Layer 4 of a small transformer language model trained on English Wikipedia (12 layers, counted from 0, width 128).
A neuron's activation on a vector x is GELU(gate . x) times (in . x), where the dot is the dot product.

Input weights of the MLP neurons that the questions are about. A number n stands for (n - 128) times 0.0054.
n20 gate: 65, 80, 180, 120, 106, 172, 164, 175, 141, 162, 125, 118, 145, 184, 136, 191, 76, 153, 99, 129, 89, 102, 168, 85, 138, 112, 136, 140, 168, 126, 81, 95, 113, 161, 161, 114, 94, 100, 103, 144, 132, 149, 140, 101, 143, 88, 60, 169, 68, 92, 142, 165, 153, 137, 175, 107, 68, 103, 122, 121, 132, 117, 177, 147, 117, 154, 88, 144, 173, 124, 98, 81, 160, 183, 130, 129, 144, 101, 201, 133, 162, 138, 151, 100, 126, 87, 97, 90, 110, 154, 87, 112, 164, 99, 37, 93, 144, 70, 78, 143, 86, 126, 71, 152, 141, 129, 223, 128, 117, 107, 130, 84, 81, 137, 58, 150, 138, 160, 144, 146, 112, 105, 150, 151, 125, 97, 144, 131
n33 gate: 97, 111, 126, 97, 134, 113, 158, 106, 142, 133, 143, 103, 205, 126, 143, 128, 130, 141, 45, 98, 149, 78, 140, 204, 127, 85, 145, 186, 126, 125, 116, 102, 160, 90, 110, 164, 147, 66, 121, 166, 188, 98, 150, 108, 158, 126, 215, 125, 117, 116, 94, 96, 85, 139, 151, 70, 64, 51, 151, 84, 139, 148, 140, 165, 143, 104, 64, 142, 135, 146, 50, 140, 111, 98, 114, 143, 121, 169, 161, 123, 133, 145, 136, 92, 97, 159, 115, 146, 81, 121, 105, 122, 144, 137, 159, 94, 95, 149, 134, 173, 81, 116, 154, 175, 120, 99, 114, 147, 89, 133, 155, 125, 137, 117, 127, 162, 145, 191, 186, 133, 82, 74, 197, 151, 116, 189, 132, 131
n204 gate: 126, 90, 101, 157, 78, 122, 91, 128, 178, 132, 122, 133, 172, 106, 97, 157, 95, 106, 80, 121, 78, 50, 129, 160, 73, 148, 123, 130, 135, 132, 130, 86, 106, 93, 112, 40, 192, 133, 84, 150, 142, 94, 136, 86, 187, 142, 126, 145, 111, 135, 163, 191, 155, 159, 141, 96, 155, 87, 162, 171, 159, 88, 77, 176, 128, 149, 96, 166, 62, 135, 142, 130, 109, 95, 158, 97, 125, 113, 104, 115, 129, 67, 147, 136, 143, 108, 184, 112, 144, 181, 144, 97, 122, 128, 174, 139, 122, 102, 159, 155, 93, 158, 173, 142, 98, 172, 84, 153, 170, 14, 127, 161, 172, 124, 113, 122, 176, 53, 155, 189, 86, 162, 108, 149, 152, 120, 184, 125
n326 gate: 229, 104, 160, 160, 202, 76, 130, 100, 189, 150, 123, 226, 100, 111, 139, 120, 160, 117, 132, 80, 120, 140, 133, 127, 78, 208, 136, 105, 47, 67, 171, 136, 100, 133, 56, 106, 148, 105, 87, 122, 123, 165, 129, 147, 91, 115, 117, 127, 142, 115, 95, 120, 129, 202, 136, 66, 62, 120, 118, 163, 161, 91, 108, 85, 102, 158, 100, 154, 121, 120, 131, 170, 144, 133, 157, 110, 84, 99, 136, 133, 138, 139, 121, 153, 121, 125, 147, 112, 176, 169, 146, 151, 125, 82, 139, 160, 132, 150, 149, 100, 85, 134, 171, 126, 195, 135, 153, 147, 188, 146, 140, 150, 71, 153, 140, 170, 148, 118, 67, 50, 111, 119, 110, 128, 121, 108, 118, 99
n353 gate: 65, 133, 124, 96, 91, 168, 186, 118, 192, 118, 149, 112, 111, 52, 183, 76, 47, 204, 174, 145, 115, 141, 74, 151, 187, 112, 94, 105, 92, 113, 100, 95, 119, 92, 133, 113, 172, 151, 92, 94, 125, 127, 157, 92, 108, 150, 109, 135, 142, 148, 67, 129, 138, 208, 169, 121, 127, 144, 165, 93, 115, 138, 135, 183, 156, 68, 167, 115, 116, 203, 167, 108, 120, 90, 154, 148, 142, 122, 112, 75, 83, 112, 157, 139, 139, 187, 162, 175, 160, 160, 155, 69, 151, 101, 134, 116, 169, 95, 164, 171, 106, 130, 168, 122, 120, 96, 110, 140, 117, 93, 147, 148, 178, 132, 170, 139, 121, 157, 143, 71, 139, 97, 110, 140, 160, 171, 158, 75
n409 gate: 155, 168, 128, 110, 206, 127, 107, 131, 135, 114, 157, 109, 121, 119, 180, 91, 147, 166, 102, 48, 49, 196, 165, 82, 129, 155, 145, 153, 146, 135, 136, 114, 161, 105, 108, 111, 180, 144, 145, 112, 77, 86, 104, 146, 120, 32, 141, 90, 163, 179, 126, 188, 153, 67, 98, 135, 138, 79, 142, 119, 59, 133, 114, 89, 118, 113, 144, 103, 155, 210, 151, 113, 167, 71, 137, 173, 88, 116, 131, 190, 167, 130, 153, 46, 173, 169, 102, 196, 134, 148, 145, 117, 77, 65, 102, 107, 74, 169, 156, 85, 156, 180, 88, 142, 126, 153, 143, 129, 71, 119, 136, 203, 106, 76, 103, 176, 118, 163, 128, 144, 53, 111, 91, 76, 134, 202, 139, 203
n424 gate: 139, 74, 157, 180, 184, 114, 104, 105, 112, 41, 68, 176, 132, 94, 139, 113, 117, 131, 155, 94, 135, 115, 99, 162, 80, 96, 118, 150, 99, 105, 156, 124, 204, 175, 164, 128, 144, 202, 69, 104, 115, 68, 105, 94, 71, 103, 40, 125, 160, 169, 122, 90, 138, 123, 147, 136, 106, 38, 159, 120, 140, 106, 121, 85, 180, 193, 105, 94, 144, 115, 92, 153, 129, 141, 166, 83, 122, 115, 158, 129, 210, 84, 179, 113, 184, 126, 86, 120, 91, 125, 94, 163, 119, 124, 134, 116, 127, 128, 156, 167, 171, 144, 96, 166, 103, 163, 196, 145, 149, 60, 90, 184, 139, 134, 147, 90, 214, 96, 138, 148, 138, 179, 122, 150, 148, 141, 57, 102
n467 gate: 147, 31, 129, 105, 97, 99, 110, 151, 181, 123, 114, 140, 205, 120, 117, 164, 93, 167, 99, 96, 61, 94, 98, 158, 166, 119, 235, 137, 104, 154, 197, 197, 166, 129, 109, 131, 146, 136, 131, 126, 110, 72, 102, 111, 157, 209, 188, 78, 159, 125, 124, 90, 57, 75, 122, 67, 99, 101, 142, 100, 145, 154, 111, 81, 190, 109, 205, 95, 99, 164, 85, 146, 126, 129, 105, 83, 112, 101, 93, 180, 98, 111, 155, 166, 138, 136, 128, 125, 137, 179, 154, 169, 194, 58, 110, 137, 139, 113, 167, 155, 51, 126, 118, 148, 227, 140, 148, 87, 135, 151, 87, 129, 165, 145, 109, 158, 198, 142, 81, 52, 148, 110, 110, 105, 82, 113, 122, 118
n20 in: 157, 133, 199, 118, 188, 134, 122, 129, 89, 112, 41, 166, 113, 157, 145, 127, 136, 86, 108, 175, 101, 154, 110, 133, 113, 148, 180, 163, 153, 118, 117, 201, 83, 153, 116, 103, 134, 114, 86, 106, 108, 107, 98, 8, 159, 91, 135, 177, 160, 127, 170, 103, 139, 181, 148, 134, 76, 133, 73, 138, 133, 87, 194, 161, 154, 211, 144, 135, 203, 112, 83, 83, 147, 184, 161, 128, 92, 179, 100, 75, 111, 93, 144, 140, 156, 78, 105, 174, 141, 111, 73, 71, 163, 126, 133, 88, 115, 152, 120, 81, 92, 98, 145, 96, 89, 136, 153, 138, 125, 126, 168, 120, 141, 140, 104, 143, 113, 82, 122, 140, 121, 115, 153, 171, 106, 101, 192, 173
n33 in: 230, 68, 102, 120, 163, 122, 165, 92, 127, 136, 82, 98, 67, 133, 105, 116, 148, 119, 73, 105, 169, 113, 119, 133, 127, 113, 121, 148, 139, 134, 128, 194, 134, 126, 106, 197, 134, 112, 114, 101, 147, 86, 102, 189, 75, 121, 161, 120, 108, 100, 165, 160, 156, 131, 123, 62, 41, 170, 98, 109, 122, 139, 144, 136, 105, 116, 81, 141, 91, 157, 143, 95, 99, 97, 135, 191, 131, 132, 180, 134, 127, 94, 128, 151, 117, 166, 89, 137, 106, 82, 140, 197, 88, 231, 106, 136, 127, 121, 72, 122, 157, 144, 130, 166, 136, 171, 52, 131, 100, 102, 113, 120, 41, 144, 161, 57, 108, 179, 192, 142, 169, 126, 124, 88, 115, 123, 180, 109
n204 in: 56, 90, 125, 127, 93, 133, 148, 129, 141, 137, 117, 112, 108, 101, 100, 145, 193, 163, 97, 105, 100, 86, 162, 205, 143, 95, 138, 144, 136, 97, 190, 140, 141, 124, 156, 116, 129, 115, 78, 122, 94, 138, 114, 137, 143, 181, 237, 135, 92, 163, 179, 46, 133, 74, 170, 157, 88, 202, 78, 116, 71, 138, 189, 164, 137, 103, 163, 116, 153, 137, 159, 126, 143, 69, 145, 128, 150, 131, 105, 143, 125, 198, 83, 194, 140, 81, 109, 107, 95, 78, 121, 82, 133, 115, 177, 149, 102, 192, 207, 99, 86, 106, 56, 166, 202, 133, 146, 172, 119, 119, 76, 150, 123, 93, 167, 144, 117, 141, 80, 75, 127, 88, 144, 134, 136, 79, 141, 106
n326 in: 122, 81, 177, 100, 85, 112, 187, 201, 140, 88, 124, 172, 135, 117, 123, 131, 48, 181, 48, 90, 115, 172, 183, 103, 161, 156, 139, 80, 169, 79, 155, 147, 118, 148, 92, 93, 98, 127, 90, 82, 98, 135, 178, 70, 156, 102, 192, 205, 85, 150, 105, 155, 130, 170, 143, 140, 184, 155, 132, 117, 194, 135, 81, 174, 157, 119, 105, 85, 141, 105, 84, 117, 90, 75, 89, 120, 143, 143, 83, 143, 160, 70, 218, 154, 173, 89, 45, 161, 135, 102, 142, 184, 156, 97, 141, 150, 135, 77, 116, 120, 119, 170, 82, 95, 152, 105, 204, 141, 178, 98, 93, 98, 82, 120, 104, 101, 203, 152, 135, 41, 63, 66, 121, 104, 134, 119, 125, 172
n353 in: 113, 165, 108, 149, 57, 156, 157, 155, 187, 127, 142, 122, 86, 66, 102, 88, 72, 158, 86, 107, 127, 140, 129, 149, 146, 90, 97, 115, 104, 70, 132, 112, 171, 109, 123, 163, 126, 132, 165, 176, 113, 80, 132, 61, 171, 155, 159, 96, 71, 87, 139, 146, 64, 107, 142, 85, 80, 141, 109, 169, 104, 166, 165, 124, 133, 114, 115, 140, 133, 129, 194, 41, 118, 94, 159, 173, 209, 109, 118, 162, 90, 115, 132, 100, 105, 182, 156, 129, 205, 104, 164, 93, 207, 172, 95, 114, 151, 112, 103, 169, 148, 178, 135, 144, 138, 126, 133, 107, 151, 170, 156, 94, 80, 118, 86, 208, 108, 181, 134, 145, 113, 97, 158, 157, 59, 103, 134, 130
n409 in: 133, 135, 107, 135, 64, 119, 166, 232, 124, 121, 112, 74, 141, 134, 168, 164, 92, 133, 128, 148, 149, 188, 146, 149, 81, 186, 110, 209, 193, 178, 129, 170, 68, 134, 120, 139, 134, 53, 165, 92, 173, 43, 141, 211, 81, 136, 150, 98, 151, 134, 154, 86, 102, 158, 46, 137, 163, 179, 173, 132, 126, 126, 157, 147, 146, 151, 69, 109, 183, 128, 128, 50, 96, 67, 94, 60, 123, 130, 82, 119, 87, 154, 135, 112, 102, 106, 184, 105, 157, 112, 159, 128, 133, 125, 86, 188, 111, 117, 190, 126, 145, 60, 86, 142, 81, 66, 122, 140, 141, 178, 106, 112, 96, 188, 126, 35, 108, 109, 105, 159, 179, 153, 185, 133, 82, 183, 75, 135
n424 in: 140, 142, 145, 136, 165, 181, 194, 160, 115, 103, 153, 119, 146, 52, 72, 98, 66, 132, 106, 106, 96, 137, 153, 94, 76, 106, 155, 132, 133, 121, 187, 124, 142, 117, 142, 158, 104, 152, 109, 168, 121, 187, 176, 147, 93, 126, 102, 95, 137, 93, 140, 134, 224, 131, 70, 137, 148, 84, 133, 94, 122, 165, 76, 65, 115, 91, 80, 72, 135, 118, 93, 77, 133, 154, 118, 125, 111, 88, 134, 143, 139, 128, 180, 158, 107, 80, 99, 197, 130, 156, 176, 108, 109, 141, 68, 121, 84, 75, 97, 92, 158, 96, 98, 201, 46, 155, 200, 138, 99, 126, 179, 182, 129, 165, 210, 62, 176, 117, 81, 128, 154, 111, 232, 106, 163, 129, 61, 11
n467 in: 143, 105, 89, 122, 120, 87, 125, 115, 148, 98, 119, 146, 171, 127, 145, 222, 155, 150, 120, 110, 94, 139, 173, 167, 168, 166, 151, 166, 128, 83, 144, 32, 136, 86, 140, 86, 114, 159, 129, 179, 112, 125, 171, 130, 99, 176, 125, 114, 118, 81, 153, 131, 132, 108, 120, 66, 193, 103, 119, 173, 194, 128, 197, 170, 90, 67, 144, 99, 143, 119, 101, 114, 111, 169, 140, 173, 165, 121, 136, 193, 61, 143, 81, 95, 55, 99, 80, 145, 98, 21, 211, 146, 137, 130, 140, 70, 136, 108, 115, 113, 199, 155, 89, 169, 89, 114, 80, 119, 111, 120, 178, 173, 107, 112, 113, 155, 174, 82, 169, 88, 181, 117, 160, 124, 152, 65, 161, 146

Each question shows a token from some text and the vector x that enters the MLP there. A number n stands for (n - 128) times 0.037.

"age": 124, 163, 168, 123, 97, 149, 93, 156, 114, 80, 129, 100, 106, 139, 105, 135, 168, 98, 134, 118, 114, 162, 95, 95, 138, 164, 69, 77, 145, 138, 151, 103, 118, 90, 145, 132, 125, 130, 140, 130, 116, 81, 115, 131, 151, 115, 159, 162, 149, 152, 137, 122, 98, 126, 95, 144, 111, 161, 178, 142, 163, 119, 110, 170, 125, 111, 172, 152, 156, 165, 139, 138, 128, 167, 131, 130, 161, 79, 142, 117, 153, 74, 130, 112, 117, 96, 117, 123, 124, 99, 84, 153, 131, 173, 126, 126, 100, 126, 89, 165, 152, 134, 155, 105, 136, 110, 126, 113, 94, 132, 166, 115, 121, 86, 142, 107, 99, 154, 104, 116, 154, 149, 142, 192, 150, 98, 95, 121
Which neuron lights up most? n424

"s": 96, 174, 157, 134, 103, 122, 116, 147, 138, 150, 135, 140, 136, 85, 122, 129, 154, 122, 114, 147, 134, 127, 74, 128, 167, 154, 94, 134, 147, 123, 132, 145, 89, 102, 145, 127, 135, 112, 173, 135, 104, 140, 107, 120, 150, 114, 132, 103, 108, 129, 114, 155, 96, 206, 108, 133, 128, 126, 137, 123, 140, 118, 140, 174, 121, 101, 152, 156, 154, 182, 158, 129, 101, 152, 152, 114, 133, 130, 118, 150, 76, 97, 135, 92, 137, 77, 71, 105, 120, 139, 107, 133, 140, 143, 138, 87, 103, 123, 94, 130, 117, 125, 172, 115, 111, 151, 152, 125, 129, 159, 143, 102, 139, 103, 141, 113, 143, 109, 94, 111, 129, 149, 111, 190, 198, 84, 84, 163
Which neuron lights up most? n353

"oc": 90, 112, 122, 74, 127, 85, 138, 115, 143, 166, 156, 130, 126, 132, 96, 128, 155, 117, 106, 139, 107, 149, 78, 145, 151, 124, 140, 103, 169, 88, 150, 158, 129, 115, 177, 89, 118, 131, 133, 106, 146, 126, 135, 122, 129, 142, 147, 120, 75, 126, 112, 132, 95, 123, 110, 87, 121, 123, 113, 175, 111, 132, 106, 137, 135, 78, 114, 195, 124, 145, 139, 129, 64, 118, 122, 126, 166, 123, 152, 92, 126, 109, 92, 138, 141, 112, 80, 142, 142, 141, 121, 154, 107, 196, 130, 110, 90, 116, 129, 144, 101, 123, 142, 114, 148, 131, 160, 165, 103, 160, 125, 158, 129, 118, 182, 162, 149, 157, 112, 93, 120, 177, 151, 186, 139, 166, 107, 111
Which neuron fires most, and how strongly? n33, at about 5.8

"19": 124, 106, 186, 95, 117, 146, 149, 141, 127, 101, 114, 149, 87, 122, 84, 138, 122, 112, 102, 103, 110, 141, 75, 163, 149, 122, 120, 122, 167, 104, 176, 148, 112, 132, 158, 132, 113, 117, 161, 117, 177, 152, 119, 153, 117, 126, 150, 150, 133, 143, 148, 150, 83, 165, 109, 129, 140, 137, 148, 132, 95, 123, 112, 127, 136, 78, 155, 168, 142, 131, 77, 147, 128, 164, 154, 132, 163, 121, 121, 160, 112, 118, 106, 129, 136, 102, 158, 122, 124, 122, 74, 121, 161, 184, 63, 121, 103, 146, 129, 101, 103, 148, 142, 123, 143, 135, 91, 132, 107, 99, 134, 149, 153, 113, 127, 152, 87, 147, 107, 133, 113, 107, 109, 106, 93, 207, 100, 113
Which neuron lights up most? n33

" m": 120, 176, 156, 116, 115, 96, 141, 162, 147, 116, 114, 116, 119, 139, 122, 136, 136, 150, 104, 150, 109, 134, 78, 140, 93, 86, 71, 113, 163, 135, 177, 102, 84, 103, 166, 113, 129, 105, 95, 160, 152, 171, 148, 157, 131, 146, 134, 129, 105, 147, 158, 159, 92, 127, 105, 112, 130, 138, 110, 95, 136, 138, 117, 157, 133, 124, 145, 162, 135, 145, 135, 149, 61, 154, 142, 135, 160, 142, 134, 132, 109, 115, 157, 120, 124, 61, 87, 111, 86, 97, 104, 141, 96, 158, 170, 132, 174, 140, 147, 174, 153, 122, 108, 97, 94, 132, 167, 116, 128, 129, 137, 116, 134, 131, 130, 85, 99, 137, 117, 100, 135, 178, 125, 154, 123, 104, 125, 111
Which neuron lights up most? n204

" R": 129, 102, 170, 135, 103, 162, 144, 163, 168, 122, 116, 139, 153, 136, 136, 145, 198, 139, 105, 144, 84, 133, 97, 144, 135, 77, 91, 80, 124, 142, 154, 117, 105, 137, 136, 106, 137, 140, 164, 124, 120, 94, 137, 139, 111, 135, 141, 99, 128, 102, 113, 120, 81, 120, 114, 129, 141, 107, 138, 107, 129, 133, 75, 106, 98, 78, 97, 193, 150, 145, 125, 109, 98, 180, 171, 125, 144, 138, 149, 84, 87, 112, 122, 102, 105, 57, 114, 111, 117, 152, 142, 157, 110, 130, 129, 130, 134, 106, 137, 131, 138, 130, 121, 109, 109, 123, 197, 136, 102, 153, 135, 141, 146, 113, 140, 110, 117, 199, 176, 113, 109, 185, 139, 133, 142, 123, 155, 135
Which neuron fires most, and how strongly? n467, at about 1

"\n": 126, 145, 124, 99, 131, 128, 93, 137, 134, 131, 138, 149, 142, 83, 130, 122, 153, 119, 82, 141, 137, 83, 77, 98, 103, 140, 109, 136, 137, 139, 182, 148, 184, 79, 115, 105, 148, 116, 126, 128, 160, 164, 148, 90, 90, 143, 164, 113, 127, 133, 155, 148, 83, 150, 127, 149, 136, 140, 130, 124, 101, 99, 113, 160, 128, 80, 93, 169, 163, 128, 137, 191, 126, 136, 137, 107, 148, 89, 135, 156, 166, 152, 170, 152, 158, 102, 104, 81, 100, 128, 98, 167, 127, 137, 97, 147, 127, 178, 119, 131, 116, 164, 111, 87, 69, 137, 128, 138, 99, 152, 127, 116, 136, 132, 130, 111, 104, 122, 88, 149, 119, 120, 143, 117, 139, 145, 122, 170
Which two neurons fire most, strongest first? n204, n467

" a": 136, 162, 116, 105, 163, 114, 113, 172, 111, 151, 118, 139, 88, 113, 119, 111, 182, 161, 115, 120, 132, 122, 91, 147, 148, 150, 124, 104, 138, 155, 178, 120, 105, 91, 119, 120, 120, 137, 144, 174, 118, 145, 122, 140, 88, 123, 112, 152, 99, 139, 146, 167, 66, 174, 141, 186, 135, 144, 112, 123, 124, 132, 90, 122, 120, 99, 138, 139, 169, 100, 101, 153, 98, 143, 136, 89, 166, 140, 107, 181, 120, 72, 137, 148, 145, 76, 70, 103, 124, 122, 101, 135, 99, 157, 121, 135, 156, 133, 113, 139, 136, 152, 97, 106, 108, 112, 155, 157, 119, 141, 131, 95, 158, 121, 155, 130, 132, 149, 149, 90, 105, 148, 107, 146, 109, 139, 73, 144
Which neuron lights up most? n409

" W": 113, 110, 163, 139, 114, 120, 115, 187, 136, 113, 122, 155, 132, 97, 125, 160, 157, 144, 96, 157, 131, 111, 56, 147, 134, 68, 86, 104, 164, 115, 159, 171, 110, 89, 126, 124, 138, 156, 142, 139, 124, 169, 87, 176, 104, 150, 150, 122, 134, 105, 151, 151, 68, 121, 100, 119, 120, 93, 129, 123, 123, 159, 90, 138, 88, 105, 132, 164, 144, 128, 139, 105, 116, 168, 163, 132, 124, 139, 135, 117, 100, 152, 141, 83, 93, 67, 109, 112, 119, 141, 131, 128, 103, 142, 128, 88, 139, 163, 127, 169, 131, 111, 118, 101, 110, 162, 162, 151, 123, 136, 129, 124, 162, 119, 138, 104, 143, 164, 145, 115, 122, 156, 117, 142, 111, 101, 185, 111
Which three neurons fire most, strongest first? n467, n33, n204

"it": 134, 142, 155, 146, 137, 109, 162, 94, 100, 119, 143, 130, 111, 98, 134, 116, 160, 108, 131, 126, 146, 94, 120, 105, 175, 158, 121, 131, 166, 135, 120, 167, 128, 87, 177, 126, 155, 144, 164, 147, 99, 110, 92, 100, 111, 123, 121, 138, 129, 121, 134, 130, 91, 150, 98, 139, 132, 129, 99, 123, 132, 131, 90, 158, 113, 54, 148, 123, 147, 197, 118, 137, 86, 171, 125, 97, 156, 125, 120, 121, 120, 78, 108, 123, 138, 86, 122, 111, 92, 152, 126, 168, 93, 139, 125, 115, 91, 146, 123, 151, 101, 142, 141, 52, 151, 122, 174, 110, 101, 194, 171, 112, 120, 158, 119, 119, 138, 129, 138, 116, 132, 145, 100, 137, 139, 170, 123, 133
Which neuron lights up most? n424

"ic": 94, 131, 118, 124, 146, 85, 168, 132, 141, 79, 101, 126, 129, 138, 114, 194, 181, 149, 106, 108, 114, 111, 92, 110, 101, 159, 122, 133, 144, 134, 143, 163, 119, 115, 133, 131, 133, 119, 126, 66, 165, 111, 157, 139, 153, 130, 136, 125, 118, 168, 142, 132, 87, 108, 97, 151, 130, 159, 117, 114, 139, 153, 93, 145, 125, 61, 182, 160, 114, 143, 115, 178, 108, 133, 125, 119, 136, 156, 91, 103, 156, 134, 106, 106, 88, 109, 110, 118, 74, 118, 84, 173, 123, 141, 149, 105, 136, 186, 158, 109, 123, 149, 173, 63, 119, 141, 138, 125, 104, 137, 163, 135, 134, 132, 146, 173, 117, 119, 138, 118, 119, 145, 127, 120, 134, 121, 93, 139
Which neuron lights up most? n467

"B": 146, 120, 201, 128, 113, 142, 143, 171, 129, 124, 115, 109, 125, 111, 104, 135, 159, 141, 113, 152, 109, 132, 84, 118, 94, 90, 116, 114, 138, 136, 171, 160, 105, 128, 140, 101, 104, 138, 133, 98, 105, 119, 102, 190, 135, 121, 141, 118, 126, 132, 170, 157, 99, 124, 169, 169, 153, 111, 133, 145, 132, 136, 87, 106, 117, 93, 126, 168, 168, 109, 175, 106, 96, 169, 164, 102, 133, 134, 149, 117, 130, 119, 111, 85, 147, 69, 102, 104, 69, 90, 127, 112, 125, 148, 137, 127, 129, 132, 124, 122, 145, 147, 136, 90, 91, 123, 176, 118, 82, 110, 135, 97, 172, 128, 136, 109, 140, 150, 149, 142, 93, 168, 113, 134, 127, 159, 151, 131
Which neuron fires most, and how strongly? n20, at about 2.1

" he": 116, 161, 152, 136, 124, 97, 146, 142, 135, 121, 114, 118, 121, 66, 111, 116, 161, 151, 112, 149, 134, 148, 76, 126, 108, 124, 101, 108, 143, 105, 168, 120, 134, 100, 123, 126, 132, 167, 133, 144, 165, 147, 134, 144, 76, 131, 113, 105, 131, 170, 167, 137, 82, 84, 134, 162, 121, 113, 103, 114, 139, 114, 91, 156, 128, 106, 135, 140, 162, 140, 147, 177, 114, 132, 134, 116, 185, 134, 154, 144, 118, 118, 119, 113, 172, 124, 77, 113, 103, 153, 93, 130, 118, 164, 136, 114, 99, 99, 84, 134, 173, 141, 94, 102, 103, 166, 184, 109, 89, 143, 137, 128, 117, 152, 116, 100, 155, 98, 183, 112, 117, 169, 103, 104, 128, 159, 105, 124
Which neuron fires most, and how strongly? n424, at about 14

";": 169, 126, 128, 111, 168, 116, 118, 146, 145, 129, 133, 159, 136, 112, 108, 144, 144, 121, 112, 119, 130, 168, 54, 90, 145, 108, 112, 92, 168, 175, 162, 139, 144, 115, 95, 94, 124, 90, 131, 134, 66, 143, 120, 133, 118, 144, 97, 138, 111, 125, 134, 142, 93, 145, 138, 136, 171, 108, 114, 136, 116, 124, 132, 162, 122, 58, 138, 161, 148, 162, 124, 160, 132, 189, 133, 102, 163, 131, 124, 148, 69, 90, 108, 97, 135, 107, 83, 95, 100, 159, 129, 139, 141, 161, 131, 131, 122, 156, 93, 130, 119, 152, 153, 96, 134, 120, 123, 147, 70, 164, 119, 171, 147, 133, 111, 141, 117, 122, 105, 111, 176, 114, 122, 125, 139, 127, 117, 157
Which neuron lights up most? n467

" re": 146, 176, 112, 125, 103, 150, 139, 152, 151, 101, 127, 111, 114, 134, 137, 133, 162, 124, 76, 126, 99, 118, 75, 128, 136, 154, 90, 87, 129, 109, 149, 128, 110, 107, 118, 80, 121, 129, 110, 154, 146, 130, 141, 127, 105, 111, 95, 83, 108, 152, 130, 171, 115, 139, 133, 147, 99, 163, 67, 136, 144, 116, 94, 156, 140, 84, 115, 174, 127, 130, 146, 158, 119, 145, 151, 129, 167, 155, 103, 160, 121, 99, 149, 164, 125, 46, 86, 72, 99, 151, 86, 167, 151, 146, 151, 142, 136, 122, 129, 141, 158, 138, 133, 123, 133, 110, 150, 112, 133, 162, 134, 101, 120, 135, 135, 126, 166, 164, 177, 103, 123, 170, 102, 142, 120, 146, 100, 162
Which neuron lights up most? n326

" res": 107, 125, 158, 118, 127, 149, 147, 151, 117, 102, 116, 145, 147, 120, 99, 136, 179, 148, 103, 121, 109, 132, 50, 155, 136, 145, 105, 122, 143, 111, 169, 151, 147, 95, 108, 100, 137, 109, 72, 155, 148, 145, 127, 162, 93, 149, 141, 101, 105, 162, 90, 143, 107, 153, 113, 134, 117, 146, 117, 102, 132, 113, 123, 183, 86, 106, 130, 134, 135, 156, 147, 174, 124, 132, 129, 108, 162, 119, 110, 103, 131, 109, 167, 111, 94, 49, 55, 94, 102, 127, 100, 121, 156, 124, 142, 149, 119, 143, 150, 149, 146, 144, 155, 123, 123, 156, 168, 112, 109, 150, 155, 164, 141, 85, 144, 100, 114, 135, 133, 118, 124, 129, 137, 145, 125, 143, 114, 170
Which neuron lights up most? n326

"e": 123, 125, 118, 118, 156, 101, 117, 178, 106, 93, 125, 124, 111, 128, 83, 131, 166, 159, 147, 104, 124, 159, 76, 117, 114, 162, 78, 110, 126, 132, 140, 121, 132, 136, 161, 108, 137, 126, 126, 146, 107, 101, 111, 111, 137, 128, 154, 118, 139, 135, 121, 136, 117, 118, 113, 149, 106, 129, 132, 135, 143, 76, 108, 200, 126, 80, 149, 176, 140, 184, 128, 125, 148, 167, 134, 116, 132, 138, 125, 160, 129, 124, 121, 88, 125, 79, 121, 142, 95, 130, 77, 188, 154, 177, 118, 147, 76, 150, 130, 111, 136, 125, 142, 78, 93, 130, 154, 123, 115, 175, 144, 148, 94, 131, 168, 155, 131, 127, 123, 92, 142, 185, 146, 129, 116, 147, 61, 109
Which neuron lights up most? n409

" h": 110, 134, 177, 122, 143, 100, 143, 164, 121, 86, 104, 111, 125, 124, 130, 137, 184, 177, 108, 163, 155, 104, 80, 127, 117, 133, 69, 149, 142, 125, 150, 114, 121, 121, 136, 99, 109, 72, 108, 165, 152, 166, 124, 148, 115, 129, 132, 105, 128, 155, 140, 126, 67, 138, 103, 151, 125, 125, 114, 90, 108, 111, 93, 130, 117, 121, 156, 163, 158, 170, 109, 156, 86, 123, 140, 122, 157, 142, 127, 120, 66, 148, 113, 138, 119, 69, 114, 121, 118, 113, 95, 180, 147, 128, 133, 96, 162, 142, 123, 152, 188, 143, 82, 134, 115, 146, 153, 113, 129, 151, 169, 115, 129, 132, 137, 95, 128, 109, 146, 140, 122, 170, 140, 77, 126, 150, 141, 113
Which three neurons fire most, strongest first? n33, n353, n20

"{": 106, 154, 134, 123, 94, 130, 118, 151, 170, 103, 111, 124, 119, 107, 81, 97, 127, 86, 120, 109, 150, 141, 82, 131, 139, 123, 143, 79, 144, 154, 165, 130, 115, 132, 117, 125, 146, 76, 168, 170, 136, 153, 146, 129, 153, 148, 139, 111, 128, 79, 134, 166, 103, 159, 142, 149, 130, 151, 151, 109, 99, 130, 135, 172, 83, 101, 166, 145, 123, 185, 121, 165, 137, 131, 127, 137, 103, 139, 142, 137, 94, 91, 92, 102, 148, 164, 140, 66, 122, 153, 120, 170, 104, 113, 116, 130, 120, 107, 183, 118, 116, 157, 107, 78, 67, 93, 138, 142, 108, 126, 114, 126, 122, 89, 178, 120, 157, 140, 133, 147, 140, 83, 154, 138, 122, 113, 157, 154
Which neuron fires most, and how strongly? n353, at about 3.6

" ": 107, 177, 158, 137, 126, 133, 119, 175, 172, 120, 112, 139, 120, 96, 130, 84, 177, 160, 109, 132, 120, 116, 95, 114, 134, 147, 91, 112, 161, 120, 159, 152, 125, 148, 99, 120, 131, 82, 116, 130, 76, 186, 133, 167, 111, 128, 116, 125, 133, 153, 157, 148, 50, 148, 121, 141, 108, 134, 127, 73, 131, 120, 105, 178, 90, 96, 128, 168, 135, 131, 119, 145, 160, 155, 163, 124, 133, 113, 129, 155, 113, 102, 151, 107, 124, 54, 131, 103, 86, 134, 120, 170, 131, 147, 107, 132, 124, 146, 171, 111, 130, 86, 122, 84, 83, 141, 137, 147, 92, 166, 129, 123, 134, 134, 155, 106, 125, 131, 159, 104, 113, 159, 126, 115, 136, 123, 125, 140
Which three neurons fire most, strongest first? n326, n353, n409

"on": 136, 134, 128, 147, 153, 87, 154, 156, 97, 144, 74, 99, 149, 102, 114, 109, 168, 100, 121, 120, 170, 111, 85, 108, 113, 146, 84, 154, 118, 138, 164, 167, 145, 139, 153, 139, 132, 85, 111, 129, 160, 137, 149, 137, 109, 152, 156, 110, 119, 198, 114, 164, 130, 119, 62, 134, 157, 132, 128, 124, 128, 112, 121, 108, 101, 91, 159, 161, 150, 166, 140, 149, 88, 136, 158, 146, 142, 130, 101, 156, 130, 114, 142, 90, 135, 109, 107, 126, 85, 110, 80, 188, 134, 154, 129, 139, 86, 116, 151, 133, 105, 128, 129, 125, 108, 128, 121, 116, 126, 170, 136, 163, 142, 145, 146, 164, 133, 109, 98, 75, 106, 135, 178, 103, 103, 137, 85, 103
Which three neurons fire most, strongest first? n424, n409, n33